Layer 7 of a small transformer language model trained on English Wikipedia (10 layers, counted from 0, width 128). Numbers have three digits each and are written without spaces.
A neuron's activation on a vector x is SiLU(gate . x) times (in . x), where the dot is the dot product.
The model reads these tokens: "ad" "al" "c" "an" "al" "." "\n\n" "==" "N" "ames" "ake" "==" "\n" "E" "ug" "ene" " Frank" " George" " was born" " on " "23" " April " "1" "9" "25" " in" " Grand" " R" "ap" "id"

The vector x that enters this layer's MLP at each token. A number n stands for (n - 500) times 0.0064.
0 "ad": 466465284402532478473542489519576407609494540483407425578479544488574511469452367255638769410396286456570469387459586395461470440474417607597643516682431318491342375553570268507424617478554361376457385582460465589418557529732330460592823578590539520522532598449521502598644471650512828518364523398387478506568557636497504501561401472498547641610510474602654550553472461440467537351521
1 "al": 493426305400548505539469537492637480544452572540420333525507524552509380483434422329636818420437341432490498377444560420515462464491440592597578478624455323465369433586586312445472599520592316413532405602442427497391572506703362459614716661593549503512473596387582506550591515540436770556413513448404425508494552613461519486591368474481514682583443460643631609585498448512528515327403
2 "c": 306506420458561562538497417614435476585501632506509462561545598467567298466543467506614689288565328524317372467587519239425458352440447569486594576766516654422334462630469288380644544523567355476518452442580687509412718591485510401592743326437559558592459569347372703475630381503449745577345498483272465585575611686570554578432471420478482528488303491569748475699315468593475413337439
3 "an": 572446460438461502432569447440568414613575561492414601526558586599563502578496518391605735440495390427435558309410527382490523318454350447604634328458489489511306496646555387467515517558483303368454494652435417557441557529586384438541818583521546495506572581501524471510649426478544716587346575442483424556593611606460592552695390489368365432602465524783697613436446556456426535152382
4 "al": 478421366355569546518446586456674480516490576597418383533573550521544297481421436357605774392492392455449434355426503452578528438535422548602504437594396411432341507583594368445564637534575281422600431595412437512393572492621439492640800707598568556536437531342558459557562469553364730618428538429465404464488595581497505530596378448442511607622355560633609637541473535543512468242374
5 ".": 568481436418365563507537554332501416564458550556384447422418509496526529564498581439616849392500360479481620519453414510528551436408604558514677552452544329479468518716530570543547545471551407506594421600476553515309587345548427452481607508503513550609384632357467416433473417476429635610555484506442458520376539640417478426553503437518501639531463421618578538544504462497380653398447
6 "\n\n": 619437426375477469402494456537496394464449480475434518532333474483524514641506604398439878457474342457564554489518474528612493512477597535451509465567552413540446471767357390459372514467433527560531500436499461470561529395479357493498442541555454457481480595473511410645535452529400517570488392526336483502527515435481504449535430479552545601472476487499586476585489337568537531475584
7 "==": 563382799579435519628468535312697445425617587582419496423487502496332562558457733458569751313599408449392529517585670538631497612537530546459398375498414446467435293657477467477628495578501547622635326532715379657515350474482540443571490495369580390617528646263380480552561454588585669474419587768762473654375533707380465437485563367488724665414449506512430703566510755426523446462503
8 "N": 502329357474506602644636563537517477609439361740492422481520398577559283526779677587601638648443360474444516514480453166513239461624569803461569550558489545604375530838424408415720654545601563513472384399457549582607697455504501597468466697525425484652428376390442479541522457562469570513488361638585498466571509547437489400707480386681382532545654615824414447661668596585456346643374
9 "ames": 433307335506543518619624513323419327439412458644429409369679462538566299468716687590495694510542580563486523273651454577602537513512440482305426476504413323481411451689561673640561590616621593625335594473470440625511651666595424442507588440450416383500334627390501658540651519515710485520468727572448477517510725580411617526489312730693392514408587572618381651672558393558409522292437
10 "ake": 414492429361463486453480408259564413378420465609420554439667472530678494631511662433472704538500481491465528395540562621566465621472349622380404500457535578441413430675535472534608732452527359490483535467428453644428495778415499345429824709436553611448396627395520492554632571680698378609527539455640442452489697649478366628457389629520582655437516598560467376623587450407426470261411
11 "==": 685314607506490521494371507288558491351518570611495381431531606549645576551543799330599781400458238502413600522527611322423459477562512528583236339488345467471495553563555440521679544608495395484574365711483449654426504638582492630544565445344431435559504560428563389340443406456616644639509456685522484599502545669601565444416504406470483586473554470440523580591504557427434435396561
12 "\n": 609456396405467488435521535539478451549430504481442526560390463501560576630544644462498874449471316467515519465462499537640518475483670489491567537521578425535500488768397464473459454458410523565553529499543522546501541303512346519483400565563537483530446584482513429589542416539418547530571459499359429493519583424545538468556449518596499533406497501495529493521503339598532534457589
13 "E": 586475356440519587443511559669254470569575507782447560489559316508379430455639601481582638563468312661436556584513420394730540494661526704370475572714618336825345590561481380400638484454528555472527392370660813575461573459578418406427752359677383485424459542522551350673539412438442500370541292576461555547508626708542427367380591405554586396471377476521472329572411789682403386507334
14 "ug": 433507439490496646454672407063362434534397479588489501217500527580686423422703481406397628428331551593334441528542459456726455414692621641363510524686411676414446497780302352539755343518452589475493567463559509586575415480543504470505581383582546641354540629272549427567517404543362574474351656428369373647521585484564609555593414490687568476270338479642481502298523646366421494292546
15 "ene": 476449553538383368449435438403372633491570309645442581451588337396479405355583479593427642620484511485422602467380562560620420602525455433624572489568454541466421464737442563478701412364315345453509549472678503608589706421417660479517728233553528526572530442353622435471584355595444398600521266560500346468636635710340140412340577399544632699419251674610469349669272487503431509379265
16 " Frank": 353531504543536540459558449187294317398606528251441771296656599332607592658801473533343624448583486571576673580450531545431465400456590549514600236519549538629603497571498456410501553373541403354630472512528428641515461394309455431440863498521634508501553508505738532487705322451292408381478356454486389429543487576447489341522554585619321609565410675556417471559463635587430514555354
17 " George": 456576414425397483398555366220468684443553391385591691402782510368415621534643447609405713644580549584476594518474534712536634572562374439453420321437379595646600657594464605517561473469541461499538559529548426552507511307601438429417733446394580550521551661369680482469687371440530529385519347357357415529550673686389484455578529556576428629522480461486405347495470375487519519430377
18 " was born": 583341661555431481589538556258373465309621451599394447570588532462379639366550534474394681500531519575402514330453614696658645525561470766571566563532465508415533595606477596464532505413414369618714442358369560649556441592600417641433638437205517573562571562492706634629630374365653542343518570313293406481502542619409258398734483354363527617462696617617448456525624359654550481571351
19 " on ": 470474341130359509333617360498346413214320402348518660603370403527333448730573252458282598460709441385184457347380564621547605346419533650617596501756318423389494570623582565497428525532566485515762377450485677579592423502426644506444362422418578457367453436627517320511626411690667600482455694428313568459463409523423404494502476379444666577532546571456656325541545121602436444581666
20 "23": 419339671590598600581534238739637797460457564610453497409689439363428563571532437523548614564691315566407699446524472565602615334569318555543550569687589453501408694553652549461451481490577423512672461370407566633425350478503571375471580590587566461287490648535620319470655395400488488514385720512576432366457480566490132529570634240509861344542585466645653325582595339564517406469544
21 " April ": 464559250282360413405602336502597303431555451720457880374507489384646411530745424650239570630646496565255402472496375520496658415630554586657451303594522425577529667678549542667682742368400497407630288270607412517418408436497403353514360510467546597312514457392532261577647307481500428276386548474383470455524685316535409533708528571265737556603482449613449438631605485409418493612528
22 "1": 512275633519571546611731455617649868582463483542529595462453566492564450548617392578410554609644505590476519422541402425516592371570207510671383485484570343490598625671622566372485446429491479616634432526459843472402416551648431535544516453370477603272380652440575379486767561458475298612363640277478407576638364439403234476459514567320730544478642538546649214469562178559466487525309
23 "9": 360515352346409523488791457484518545391304388726553566533521430582503412534475368632289574470753550579534261497409359576683512539627462652516479491484301546392565662566635325696466537638477579530746509475416542444418497449430542510491580577548435465533505681544333269491805437624668421587255621460554361612701542527371176602696374399432560389723721317630570487449498470470735412278309
24 "25": 464382510420518591663596391644439548514412614560445524664709501417556549369588426535415676626661299689452527534390414616592543330574389434547479654626516551561556499544686606663510393513507457646701514505387752626428406465499432511566589527574389610568552570482509339530691411323469247567392568364513363481696425530365275395441503435374600503474620633650769399506597179596415509274317
25 " in": 460555346700521485592452506636566679416531574646582542604545561373382493676609463354377694533595416457453370504323633617518489379532507538560435628551494517360750444577648581352363546336460373515552296433617714546504301901390483457439660261543608391175460565669501336474467566238383639531313753523488527551612544356377498435626600448547495439503476574584653295540544269577477492679379
26 " Grand": 357394243660596622320470443458635459643518523564525401386520572517222469416508434363370654479637427560607425291560570597547611573681457481566221418438571350625682553667571608663754555336743505294507290577564422498506345587526606569416675625439453385280596590421448323333561469504315465312464651339717623526415604314562478423544419669589529379415467259338427437560569413466464649554467
27 " R": 364490409539402608400416488579565529633447484515316614327544614616603368391535542395371570552558266504392336486565522022567504501579395550411320629415499636435698517431325422583517599498503637499557420289341539609393464669524433513568540469439471361536466494565430549352514192466301630299382646293679424519447650500627278461512456339421449760598633589496626400602451325552495327528389
28 "ap": 414444293483629552371796379471388618283329506418453529357456652507617399445374124305354566521545522600693570431577487590337518416536505554739535466550581622462458688467431262700740555496577445569582325355568477543461579472202519438608693382416695427476592544595434520533619514546622439648448816229609286617690582616506553382408391440454451543533472490496456589401659509450249512255380
29 "id": 293543309472561528262541330503371401716541359370610732519549501518690483518531290472494609634451324494446407599550419647575467322602311412546466666573597554386465473513505346391662506341652329555423520493578545496508524561490598377629661545515425367616347610472248525437531465567207399570557682359644609560655430616443388498373501357400554587552505627393499525412303492407343427101442

Each question shows the input weights of one neuron of the MLP. A number n stands for (n - 500) times 0.0014.

n164 gate: 623434510377389411356474478501487670471516319526755514483464407370505346420301349547507510482571531577687442483503546572486298372534475615754326438536559489381593465360525565452238242432478577497600449373465605510484518358567546369649472594467751453305467516597549605603528569388546428451687660271665674474449217448347588453550569593754681510449476375505459437544561449601691560510460
n164 in: 549392333440474468351463726619698562571626631584568438429254486500420478401365438621384538476367539520390598566309533391571505515503464544594418358419554642530530414379613541433361491320474645362413445584614580505330552514328370491520477433457671370709574646619545416555582309562644341496499705663627365389353363425443309452554549593563608306365529651560567430496556538394439644523535
Which token does this neuron like most? 22 "1"

n143 gate: 513449540414512507520366541443307307498516571282496525656458466497598625609378430476438478431378656670626494430467618570660542452580573452504382555486524619593543511312507758535421336651557573506608665478474697370526623594485623623507441630375537407388358449787514481588278372594522510396497636789571524380438569554670528574234364550365507525471667332450384607487451460523485571512618
n143 in: 478573664483301610495381440482590503430445365539342434469505404397372292486732511370567616406397409570507454444393616660374484644539601589444566494473335365664508471439470400409567607407410762471358335571408568407393616450542406493397400438567499378353591432493600495320542410713610403366440537393467680605436563470423535168626529502629656418425281503610412307443647521740612548494615
On which two tokens does it fire most, strongest first? 19 " on ", 29 "id"

n55 gate: 407486454537585661502683369592658453284507478380609548512553454565571350607643729510486520388532281417565579443559371512475372560441592499466482548460493541445351544467589420487656396523373448635658423437628462483427614398672597444612407564522332451431513607474480715577507658561553496502469514621469457623509468522477502485432449274469442591591579444455474581501566531628456603480563
n55 in: 527442610532521498619469430437601391515730489557458564537606492524443525628522565559492537558575598451517420387270484437472577441715390430594719592392483407388525579519510487644458478610321390534480630603522383432516526452713605534423432314620423515481356285467445450658646469690526460481232515395523529469604481578660415630512390595510422445429475409607596521411596461644460370644598
Which token does this neuron like most? 23 "9"

n222 gate: 533494464630434621571387624496484350514593690407495438540446606554522536681543460616433489426429512367412529402635536532401561652616524625665562574524558646656633356450363547529680632332480493305513358547326162540384709672463502596565446404547340507609469542527463267418532471573552569586288495522371511629450561347385614520683543399554504572490443633555511580646581442416472345662612
n222 in: 576531645486352698383793516654468499485691429560422558397546555607365506377435523301589338568595544663665588575388725536509389508543415566506504295522384505626442441457553257622553456524652442249704444486676578528464468642590581275414635317213537378427496590518289541553562527576419486562438540367393534292548348482495344595350367431686504582521573377506505301452383581604657548468621
On which two tokens does it fire most, strongest first? 26 " Grand", 0 "ad"

n39 gate: 585638241613651316552419806559786342498508538509542591443461698464683561526614541540665627610472514472680271560338540325482475491465715485409548857325578367476408723527493475545667505430417591621247599504551457430445597322364638585558495550393353338629474254607561331525344674807359519588513487581665491380410532486558713560331435538354482674709592249569512386486440559614551446632578
n39 in: 420418382361681563676635543473471406543356683436677462376521353446409445676496635597439545437354679400584615613547580543434471455657395587501469542373561559393451495502497500741582381372377320656669581629483294612515552466436684317406509440526171408424609331563364448772521455734658468575616522394653451634380569656761584400517338596516548542441462468560561666487422486478582628263407
Which token does this neuron like most? 25 " in"

n3 gate: 461482511601786437512225599607525356498584464621548335483422500664517254555543429662747489358425537345349374608697473468402571528644569625241567583536655512402200467468467471544496483460580384603665501548295558518392576656499445514452372523575298356501467314720580354359395580340535628393676490665531504568630535633552550370527573604393399547591662552489439491511792565553660611697646
n3 in: 480550596637663510470483477587588516551487443429474448684581612509512535655464581443607449424377347523529551629604204568534554531620509668435593466672345561559693434678429510546571444683676438628572487655528393292372397604432578456309432595574307340374477604589580570493264570644609417558488545598306498491586575755709252492429613515543432675426573501476492534379521520687626529469471
On which three tokens does it fire most, strongest first? 11 "==", 21 " April ", 13 "E"

n5 gate: 545456611542415566474402537354613490417446606404635430542524454548676679377573676582387490591498559537584555476611562486446740510612584456492578499513706561425585464559581483386545547506498666551568515422337378539567634537701374439536496500397529487603386338452679477621333417546515599553512376523402621584253473522333433576388404408519425436693391321397672585458372436443404629610478
n5 in: 695595534277461564434452722534546330580571557589589580496536333430397510632370675502596576467476655831684513521452614579566482553463658615645766603600699607488422526634328451407452529467510333378644428419442372485457493495736350418375559588525519541583491759388495232396479303425490613476660296462382395623441460365301437713356480491623486484695464346693421581356558507494473613531482
On which token does it fire most, and how strongly? 5 ".", at about 2.8

n117 gate: 804547603345614462643396482659469386540431273605377515546440453516487409354431567711568285354505450507386242466507375476387694521589445489665447539495508531667697630517472698527471548581432500354515561690449455442515295546508550487458486741386559487407623490715496508400607590403633753460636571638485528534544087356547608511513474558473435453570754591660566425533661536663651347584527
n117 in: 614387619306568454473568426602371324572637324401521451558497417458518319396585582598559486374479462387344406578307474527331610499442513365729436460396331444453654521694512378523440612563613442319480467622434405314510588652510543496427441667405485494580489679508395432575621427419585766396461519532449316593595303503558425436645438623560489302420534491618428490480498485597628344408483
On which three tokens does it fire most, strongest first? 23 "9", 19 " on ", 8 "N"

n193 gate: 573554337530573503596670585483485470609528298771526564444441444505360533507480368410588372529449588298513443801355679418553480434623360672361431465591499252356397454465559438497485453551706427535425613464489381566658259590409433609482511444390423527468704476459489422526459642479520478587610505502629480320494450634454676439520383518388424503514507384612454516683491557349500448548407
n193 in: 680525387528553447580387596493467519329422642479578467393518508420646456434387519474463602459387454561570316488398503575294664621470601614541679499740530623324397535552601518582446433518453373583540547478576595558590260537589688670513411376442450546492403625536507425666626450382618690647516559542619758606451499484741364390465535545231439662407470559360475482455577299354448773610586
Which token does this neuron like most? 25 " in"

n147 gate: 533473466446433396576594534495599621388601648455459508453572519493461568502508550588468302496502656463561539674553324425291442492519472438699460462515472574543490542347267504581504455558503534512349500492377463335614417480702546444508633568531566653513535460411702559375444407587358602755670489360472340540479414401337649490277649344410518467634624424507600504407553427491502342485462
n147 in: 456409609381533491443489325454502628360575391528396490447498411630515437404542306502453418346454581562430603544665410441483442377536456442598496465367566484531416635555428380535362535550455514457381508507697539496560447527576638245436638469617435488400585572497605630461554510415449414520521628436464367616644648630370637457458367228611632337547430583430370348512440629645525306369467
On which three tokens does it fire most, strongest first? 28 "ap", 22 "1", 17 " George"

n176 gate: 439660501493568641444394433494395502424427420425637524567481630690574553619511646504422494547746373436492729503517356582394492589421574426507626758494593317602462390477353411426509584501610787625398294515500594347487599566459628511722478683309627565557727715535266345335450652628469695494532291650614441553486480418526494425509576519302423732611597530469753474577598463458487681555462
n176 in: 600510530374479623537547579400584499697612468528606577591431512447637503508589392390688471498553511564372531519509487451787607702460653561404787614453547500612570589274459628547531402610512470562422654589607514468652576582524479527266415393337625437445324486449482449603416461598317435354452507550641607510433686811488550615565548411519511530482509432730384403548412569457350496644452
Which token does this neuron like most? 5 "."

n213 gate: 457410402614328551519672476446464422414390351711488393499494546589365587536510330555542402408475384408656442812407552584617650513422573480446563577556525414627508446538542471275560264415610508449581573658687400369674364608503593544525594524650532452359592603455415637544397394658611287378498374497603704551449446516422593443457441665623758525508316438461502416621561589414559504594400
n213 in: 630558583525656656303466495500496384562593815335606482554624538447454612518387475560536513454409505473358636644463386460359610564616455488642430573572608388472404498439480582695476684314531464360449406469438574666541631553552395417578499514402412657491386516562607463368658366533393506548441417637553473443185520609489496478407497686649288539519497652746522606524540532551465562516386
On which three tokens does it fire most, strongest first? 13 "E", 26 " Grand", 16 " Frank"

n218 gate: 576596698374389415701610719567503549500370697358615560273229582500476517402535440459640277417750313669464803415651590513588587486253619466406390282555450419362610424449253531411575502384490623391531473538525320475653559500633467496496430547434598288559530522554671708531560589494591621725442359476623443349518377478367461515616395463445783445339549374264561531530516405578419537433471
n218 in: 753790621436507432597426460362468792443351615310596603652533454438227634657635542321621642407417596605576643398684694594434446668582367550552531501436355374579437435270423614537448585554447547479523543465512662497364404659421356474520387400531480477474733282420312617484674660478617606452551397434603467500476426420357732695476525520538580336257492501432515402526407505371432604594456
Which token does this neuron like most? 7 "=="

n58 gate: 555528582360516454528440508426520395352702501521366285737525502517342534709312487502467483379497386414604469445214779527570651652496563406445433611615420475567678380438372605476407501616431287404483441534514571354319464552538635450658489551591486507896361382688584570470504451475554607610426490565484525544483621289463583605527522699481477667252548533604557379495497520575739580481413
n58 in: 501521471538547337523680417669697462496674681459412493449587618498619670489437528440466521537526403474328683401521393456451477459298372447606773675482400511612348314328528456634572567285545515528536455586333254573474511463702326416418511811713597552404576577200739567207644539631354715423471466363426586275404638551330509554561421739472569533501440268372534498526435535824504441482298
On which three tokens does it fire most, strongest first? 1 "al", 4 "al", 0 "ad"

n82 gate: 526501553586613389412407694612418475579517402376303411616438510625393464723246387670520401420567507454431400317218327559367634693693708661544573424628493622640453322713518463536533533514410381466607372595516445391408469514481345565557428392403362552497701426627485367441430356511672411507395358535631572478474518441483568323301654723433649565370619603512529565765496623578514447494506
n82 in: 593571488337350679734607628566705339478467473506530506530410603540539630424506593421509334563577558485629459655495683386388573535429617427337571460428393434463527653634457285408663463545512499571434353274609525464640659492326437458454598295404568563247625420695445549586340551569475489660438483667715321589519537326356620415405341596440439437546303482450609431414168676621536482450585
Which token does this neuron like most? 20 "23"

n0 gate: 679530328674565525698432550479504393539578358582591378537487503473616499482652616431596646302518415392335393525488715736393570494597433591326577669704422477368381441345630535345514528560356547772550506635337480256331516537391641730369458317498553603478404450768356385607417624611519573688427420670474585567379443358525576407440488635373459476574655443604467573706660468485378563734510
n0 in: 547555701554529478548422622396393570593359660410434596582533469647522456563312596422365739371417691625307623460554577582576576808604475565527550469512397495489629439529464554605596491520282521383656706676563277301493537583498491551480395489489633508508314375538340468522295393435470645455301461528456705484326573549407465561423465427448356600367535352424583457296457533458419701561430
On which token does it fire most, and how strongly? 11 "==", at about 1.6

n179 gate: 679806515588415439456506619553600591511463437568569536523316430644575625699310354271592503598657459459640442407462456580536686686576977538489451624491578273701281358622621607360392711537676748541194416515579600273397451508557568508637247484460455360589440603508354595492471455474463562430434586619573722479515448330514494581505729580618437581598443423554456534533547605376646718518511
n179 in: 559597446533393503519753624454492256408616568646776477504402463528412501360298453409701504525632513489621588531581593630584552560402569548452416592600451411523397306464525509268433570458557709716320560513425472390422295494511471513452504370399494409164461444435424704467519317598372514612640519454417651665214558406522583527523514771701637364431374364580445554653545485375583541554424
On which two tokens does it fire most, strongest first? 26 " Grand", 7 "=="

n15 gate: 505462586456575398589535670496704545463457303449486428632493509676497532347620456425857436507773199294362221445467552693506759614492337500584506722445538380467519373307503543533691344373458511727411596589519448403671451402457496630339346651518513299610624531606628406583586598521404448479449596540509725706390535582397553651532637447252636519431532660412424579546606280676581604668480
n15 in: 715598524550630582427299417456662576536414482491490310600531442621679598552482440529520317359552414384459516546683396476270531833456368567537463412537661466429493637513586470346628456400558552664466476575424577506442561430418476232388414312369595529591552278601594374460488468439498558475333424550551422524617501368349503526424588288296734483481640287444485285586259661471441467390583
Which token does this neuron like most? 22 "1"

n195 gate: 592542368566598357665486522566543455370618555478454491446579575665542679543472424716570466637442474485439445455531622452528684480417456458476644667571634609581321483321450619574516568591519787653464379530394434584411422354522411547596583469623492654456404372341672408497489490446384584528551495399564449302600572435448711502479458600384513459462455367553459485488394417575681301445536
n195 in: 467321514440679388508579386490533349552431600349495417497591363508386397643520356583624532556509353422506390446344610519622548534568415498515454486547497475475397383485472475653546480611614513472560546474522563440419574465408261497690542335461503542485469439348575630564459305451543467472496432378444422434657584525582644385416665397515382595296461442387514398414577487518453321384440
On which two tokens does it fire most, strongest first? 24 "25", 4 "al"

n6 gate: 423544335592556291440542486426600399335618536356524470561611542416514598412505803498543628651387476357508402558586718617423653491557526492406431588363328504607383441400335435633502534475427442523532588560295391630466743541631331584558510426377384502748507497514630378483291507646460709454423348510566646476410567453628465494498519535400596708491565454518463651508630365408429540647299
n6 in: 395502564337426511391425581555321664434509424416570501561582391267444519238447597394367450582326594600667517464488568634432544661533359479559292614487525536614505489410464593500478716491489496581587635493292471565463625533454460630380541549604367534470469572633477447695384473422702536483447429601622608394578529389514299292594435499476305466438565349415400462506616539522544549573354
On which two tokens does it fire most, strongest first? 18 " was born", 17 " George"

n56 gate: 596494431252289492531619453367513655552393347441566595462407484403455511506461393489413488550711379495533501601759533402437506391319632490542517628589391353475596406501427628435527434512363651623414649377521690514482432295660324566445559690409583505552434425317715720593458455453360520370598684492514691488458420525361586545586596559388510595596598291352614294509388309463691522615555
n56 in: 325547479433422495655516571589667367593434469489526431583536616526593301573477448477532589672548513540423527539613403350372486435477418552672442669433589438469549409438449527437592558386404612630385691518527615529562568505517287507647594633201466603444535387479519369358383525357378499487524572450569194492310540246200566616616595570585508463271382294531489406630525415519472490554482
On which two tokens does it fire most, strongest first? 22 "1", 27 " R"

n190 gate: 727671782433711451476570425540400522498489486552558501524481439491545525457468537449626576201473476556390758699451521626559426546358663620457503607487365439513633370408472500560598555542602505314593646452254514405495610458669381589527342567729326508537507478465727578456500500464524672584529484701506539645530515676491485555546600502474513213482470296474358569533739432492407329409442
n190 in: 227526547388456389671344645630489582479565699586554491524519594660570605548530484388585462539676365549437551474586382454564453303442489587656426512476583670267519530376598705644607475474380537642521578469360420613536519457458377659384644633658432610640488561621575382493495355449333592505434502524420570540596577608474541596609407425439509642609429355438551411389443549332430541527536
On which token does it fire most, and how strongly? 11 "==", at about 1.9

n86 gate: 440544364470460499674496660530586503578614519613534429433267429474605478382593366541720496550729495440537430387725511411559455480470525622540516599377428367186566355381488461401531449566498414509454429524569432371727478532565537496554402397437523515312688406593512547667500651605542471580590411441698578361422591504511518401349447404439511363342672573584454466768397310534498501467448
n86 in: 645292538595706645517586557447395220635540217628322472564561373605592429566551354441358495547437468414544405510528636519531585516500470520563525509667574664464480600455645440619535252651539471555553558695596494429463421485411585453422497393416505355457616631536502452417544500376674231377583613418537585599531529614395544465460440667525600589330666445596476343411479616483491538408400
Which token does this neuron like most? 9 "ames"

n215 gate: 527576228598448364433591400575584448388592574453353600565626628486531768492501618591462567541612554298377508516572503404496636386445574292417426467463482640374456672314532491381651411425398520430365484688477526461562504268480427452512490411231392470644524536546473296390503484576349593517373493490565442288547252610521625577474624428475377377748681386638536319723573369708633618634540
n215 in: 445524591485548605327732646349581636678518649743532429217388590577576524430338541548565402467506422702443569576534521566435598480381635443376686404421504446552536514623471630554653472660485420348486545343635514571658381443509566349433612409222544521501587497495310561493569561352667425552475444576494505607697581411500598605588342527509543722456462480391559609528284644400380582399543
Which token does this neuron like most? 17 " George"

n172 gate: 637495524610616517620447629414596252484427485442526328623488592471423470525538204569723563337309538419562224474478303484333723492522382574404462535340470370517448464519391509370656518453431572668422555582449314554644706480429463643503347524575421516561504367559548476414417511651546375420358441633505672522581548505287519327548557527484420526450493561513439534591438526452528387665657
n172 in: 472319688438487540374275222596481447305354646458466573444525169704392554560628449508672305447592366445522635534675454509474423633506587578442482529309639613610606549528296418596586415569531481551381492567489522363423660595581580508331568490758616607635517704589384616610438476376679398420596423449324559621497539430475483492470325577634330435424461501452614339360552547533426548380492
On which two tokens does it fire most, strongest first? 21 " April ", 25 " in"

n238 gate: 502616504432242431473484602546477553500549565645589411381324559415672607448411464542610593496649390324616487364546725512520670469263539375608632517516590355585492390613562474393363448431424658520485564573348457620381397540506390603425508484447566452377694725572515510517491624374497541564313649389464572430422616510474461429674565496492797416592787557528532455725523525422567491491512
n238 in: 457530256569397542478633600423493333408718433618619508475611533317555492470361377558372551567575451599407466566499488421744533341580471437450406530452529550511598420555514634274475562683515548656375450630330458303478488609590513495472609247349398456468515451476581438328548444402322360591461679472542433400536548492577469351569453470541404421718571509620484438605317444371481452531620
On which two tokens does it fire most, strongest first? 25 " in", 22 "1"

n113 gate: 608594593504527295648362378644463561503320525543558441811640548356578361505601588458582564378669542789425492567446614691335548743548376484648527737598585427686584485367610518529415439508384446487575369557275430383491499403497416477699430713486512759716507536400496314422616430200500586681580614605449483381445360512452420660375586465475402474375587367646605454387565361386589495548535
n113 in: 494688674547470626393486471684565422658378312573360348561447519641611498182410458370494393509416519372487501412384241562443528371575562536563705412457548509582546503614560417335553438571585452566487665652579543377487365527447510577507405698706582589789663465584346585513520234510741232393658369354511498672218665558435552589461481506571607648496600478467667402665661548580590558510639
Which token does this neuron like most? 24 "25"

n115 gate: 551537376489471457548621546413565604390486602289507590704614393505424612622540548365589725521506623475505462397478582686512618545535347510578497676393319500609495476440345729533425665591450379402543487412393522398589633523610400539524546516497649557630662628409535583378531653453358819652570446603503644458539467453384443523450266407527591640389557414600670526347430402564524522496411
n115 in: 497461496576575536613500617477431546479553407612478517553393533676631479709560328540574497450498764608514471488445333404402589553472637590623559647429610469523529475613619504482384713678518499509465575583614577551458510566572534557360445528653409542555458367506456487626500643623542506384472574702571949621419681741653307278522550514428384723491543331444475658374417348541505769681563
On which token does it fire most, and how strongly? 5 ".", at about 1.5

n155 gate: 514622431454574524505660542566464489583513398482491487337395553400604637642525704486587652377520423342397413566469466599510518539597561533539554474520586347443785390638642298497393521203235486484627418432586299482330627338490314669434379646438407624502303553544498372554573626550511629566485591579432637543400457467524519432479359657450535524683395468547748637414530489736317461499351
n155 in: 439495257577351494307485585525477566342458654372658635510452588330443758452369527541433553449569539377531585419660399475616391409457488443425389447602484580540490638454321658511486367502603462471438430287452426551713446386499562568507572562538741563483456538368746488468477477542295600441496530540250395531460433403608621447390467472453490275530683345449490474466586328449529553453439
Which token does this neuron like most? 12 "\n"

n228 gate: 616541423604672566677438621553393528567256624542362393529488467530741268472518603526564414612569481633490332591458470655694581683442787576449474442582443493391466484486524305436506577271352651512469583324401477416287459555495570811274316503524388425626467400552495356610564647476581552638509497530463509616491639479455773455573626383556593567303467576618442397525605681444520360528336
n228 in: 551507597581400518399698607368400390383403350441495420612581643533430621646298554397508586397476725577461545536433567545540419394537428558577648564626487698421513619596434635757330282484383365553591526519610225481562420616518493716504467571627498480436459476474302388450313448440363539702440410482490591609444483538497328612729482291529528614540306500459619623436488583637481558454489
Which token does this neuron like most? 14 "ug"

n112 gate: 531404488558326405520553487418382366546280452676404426463384521427701534379444492628709358284503410635364406542680530653305458570424507277576337478616518377596474349343416441295440427508181581499389611483439482599560529619555554727433153550561588427521496493542433586563633583277694437576416404673610338246474214536462474554620691387633512367394493642471695416570453693448534585410507
n112 in: 546390392794529618227491525565387347759485330584433319632517425391536473643281337680418516644390589538597490536446425670479765497796653863563514477582452585671563572492617477469658448502544406200407217486645494342436512586281614358409594501322522577598385443597358292492615600591493199370525552723476499482549446558614674452355630424317492547531572653388635151501646452412487652640565
On which token does it fire most, and how strongly? 3 "an", at about 0.61

n71 gate: 588558494478422281416438426374473498158556611533554591708593565576539579585619590675335630460558492540480511464431725491370694482396508466664567670477502499588566545328599480548268420522455607440637446454482501722524626464630539630563350624603452568680469469605522435340569406591520558429569489582395581460357530446562553633509305575393449578611679324478635363618573356529605643663655
n71 in: 377372637466418469295645651471316580461725706589445566567633378382663563416454461622633674537418455640382547544327505511608730433368574341633600610601571658596744496547712383676278357533374546336563419415525598609419526336543376519402546557520469409563636459414446422596573540472593578442306430406543386506367637688491479672483314495505447517538571372363603487590601401382578543553628
Which token does this neuron like most? 19 " on "

n173 gate: 690505349411463585457733450431511336509495416610477560303499430328342551478447442668729498471621391508465374651660402404543553418461525417462474566699394445530585484384398427582531405463446423396612529358372435312521374352501425366589342720629552419372411569482565520492612566432634484544475582413391581418630301579489506503644412418563517603529606563527372380356605469494687410490607
n173 in: 481474535463448388482458430602570557408577413453493580526358626247614604533445473420516493640686453642638566505391610373428636366404313483486383413606460432460588595514434600583619349360397395684818525309241395478581536374560481376442479639556484603415668535461609441640450546463368443401482686537532483482467489680386393404555609415464370452530487296424517534457594337420612530502478
On which token does it fire most, and how strongly? 20 "23", at about 5.9

n90 gate: 356516556487487508528473443495549516134552651340786547545175567395428531372339502441464403450592386586550432585510518466377693487588484327616381589593504491616586535572218495530291392545523404492723358628499288563727356478388462345476495701452544442653698628513614490392464560545563684500445581569539522422592396434403411454459627391363403298528603622411704543419489188295494467613410
n90 in: 430612554427335464525545603629390585400427389601507648568511530444600605642569404324634607442693674660524408629563544469483448567404337438614646483540676347604589499620588539295568509532400702615631576277197609450416483489552227393516589552487666539355554334303357641524575473475484596750381469461503590378482416254350377565481533504421631604602476594510443420457631553771478477522513
On which token does it fire most, and how strongly? 19 " on ", at about 4.6

n34 gate: 651715496500570372509399393561552319382533480699263514626438557698557391744414543410513430540483600450412498614349323632472515343522471377525684417674547307444457373608558441639559551386505604573419425548538466510432478482359350525492503424612371619536557441409563268428570362527690324648378327465572633598619606358370618550521328420484330514543560514764440404678596453678688484438333
n34 in: 562514453441605577604356446519497598423651520554441518528398462621429426469585587610512440603484498561469319586429317468418492661390478546529529291613460535565540626575343470388264637485551732449397454157377606458548565551479557442491603375658619664477252518384627360670447523422355470452588507412628316521600585227709614410596608261429527353471405599468508521539522578514414474570414
On which three tokens does it fire most, strongest first? 21 " April ", 8 "N", 13 "E"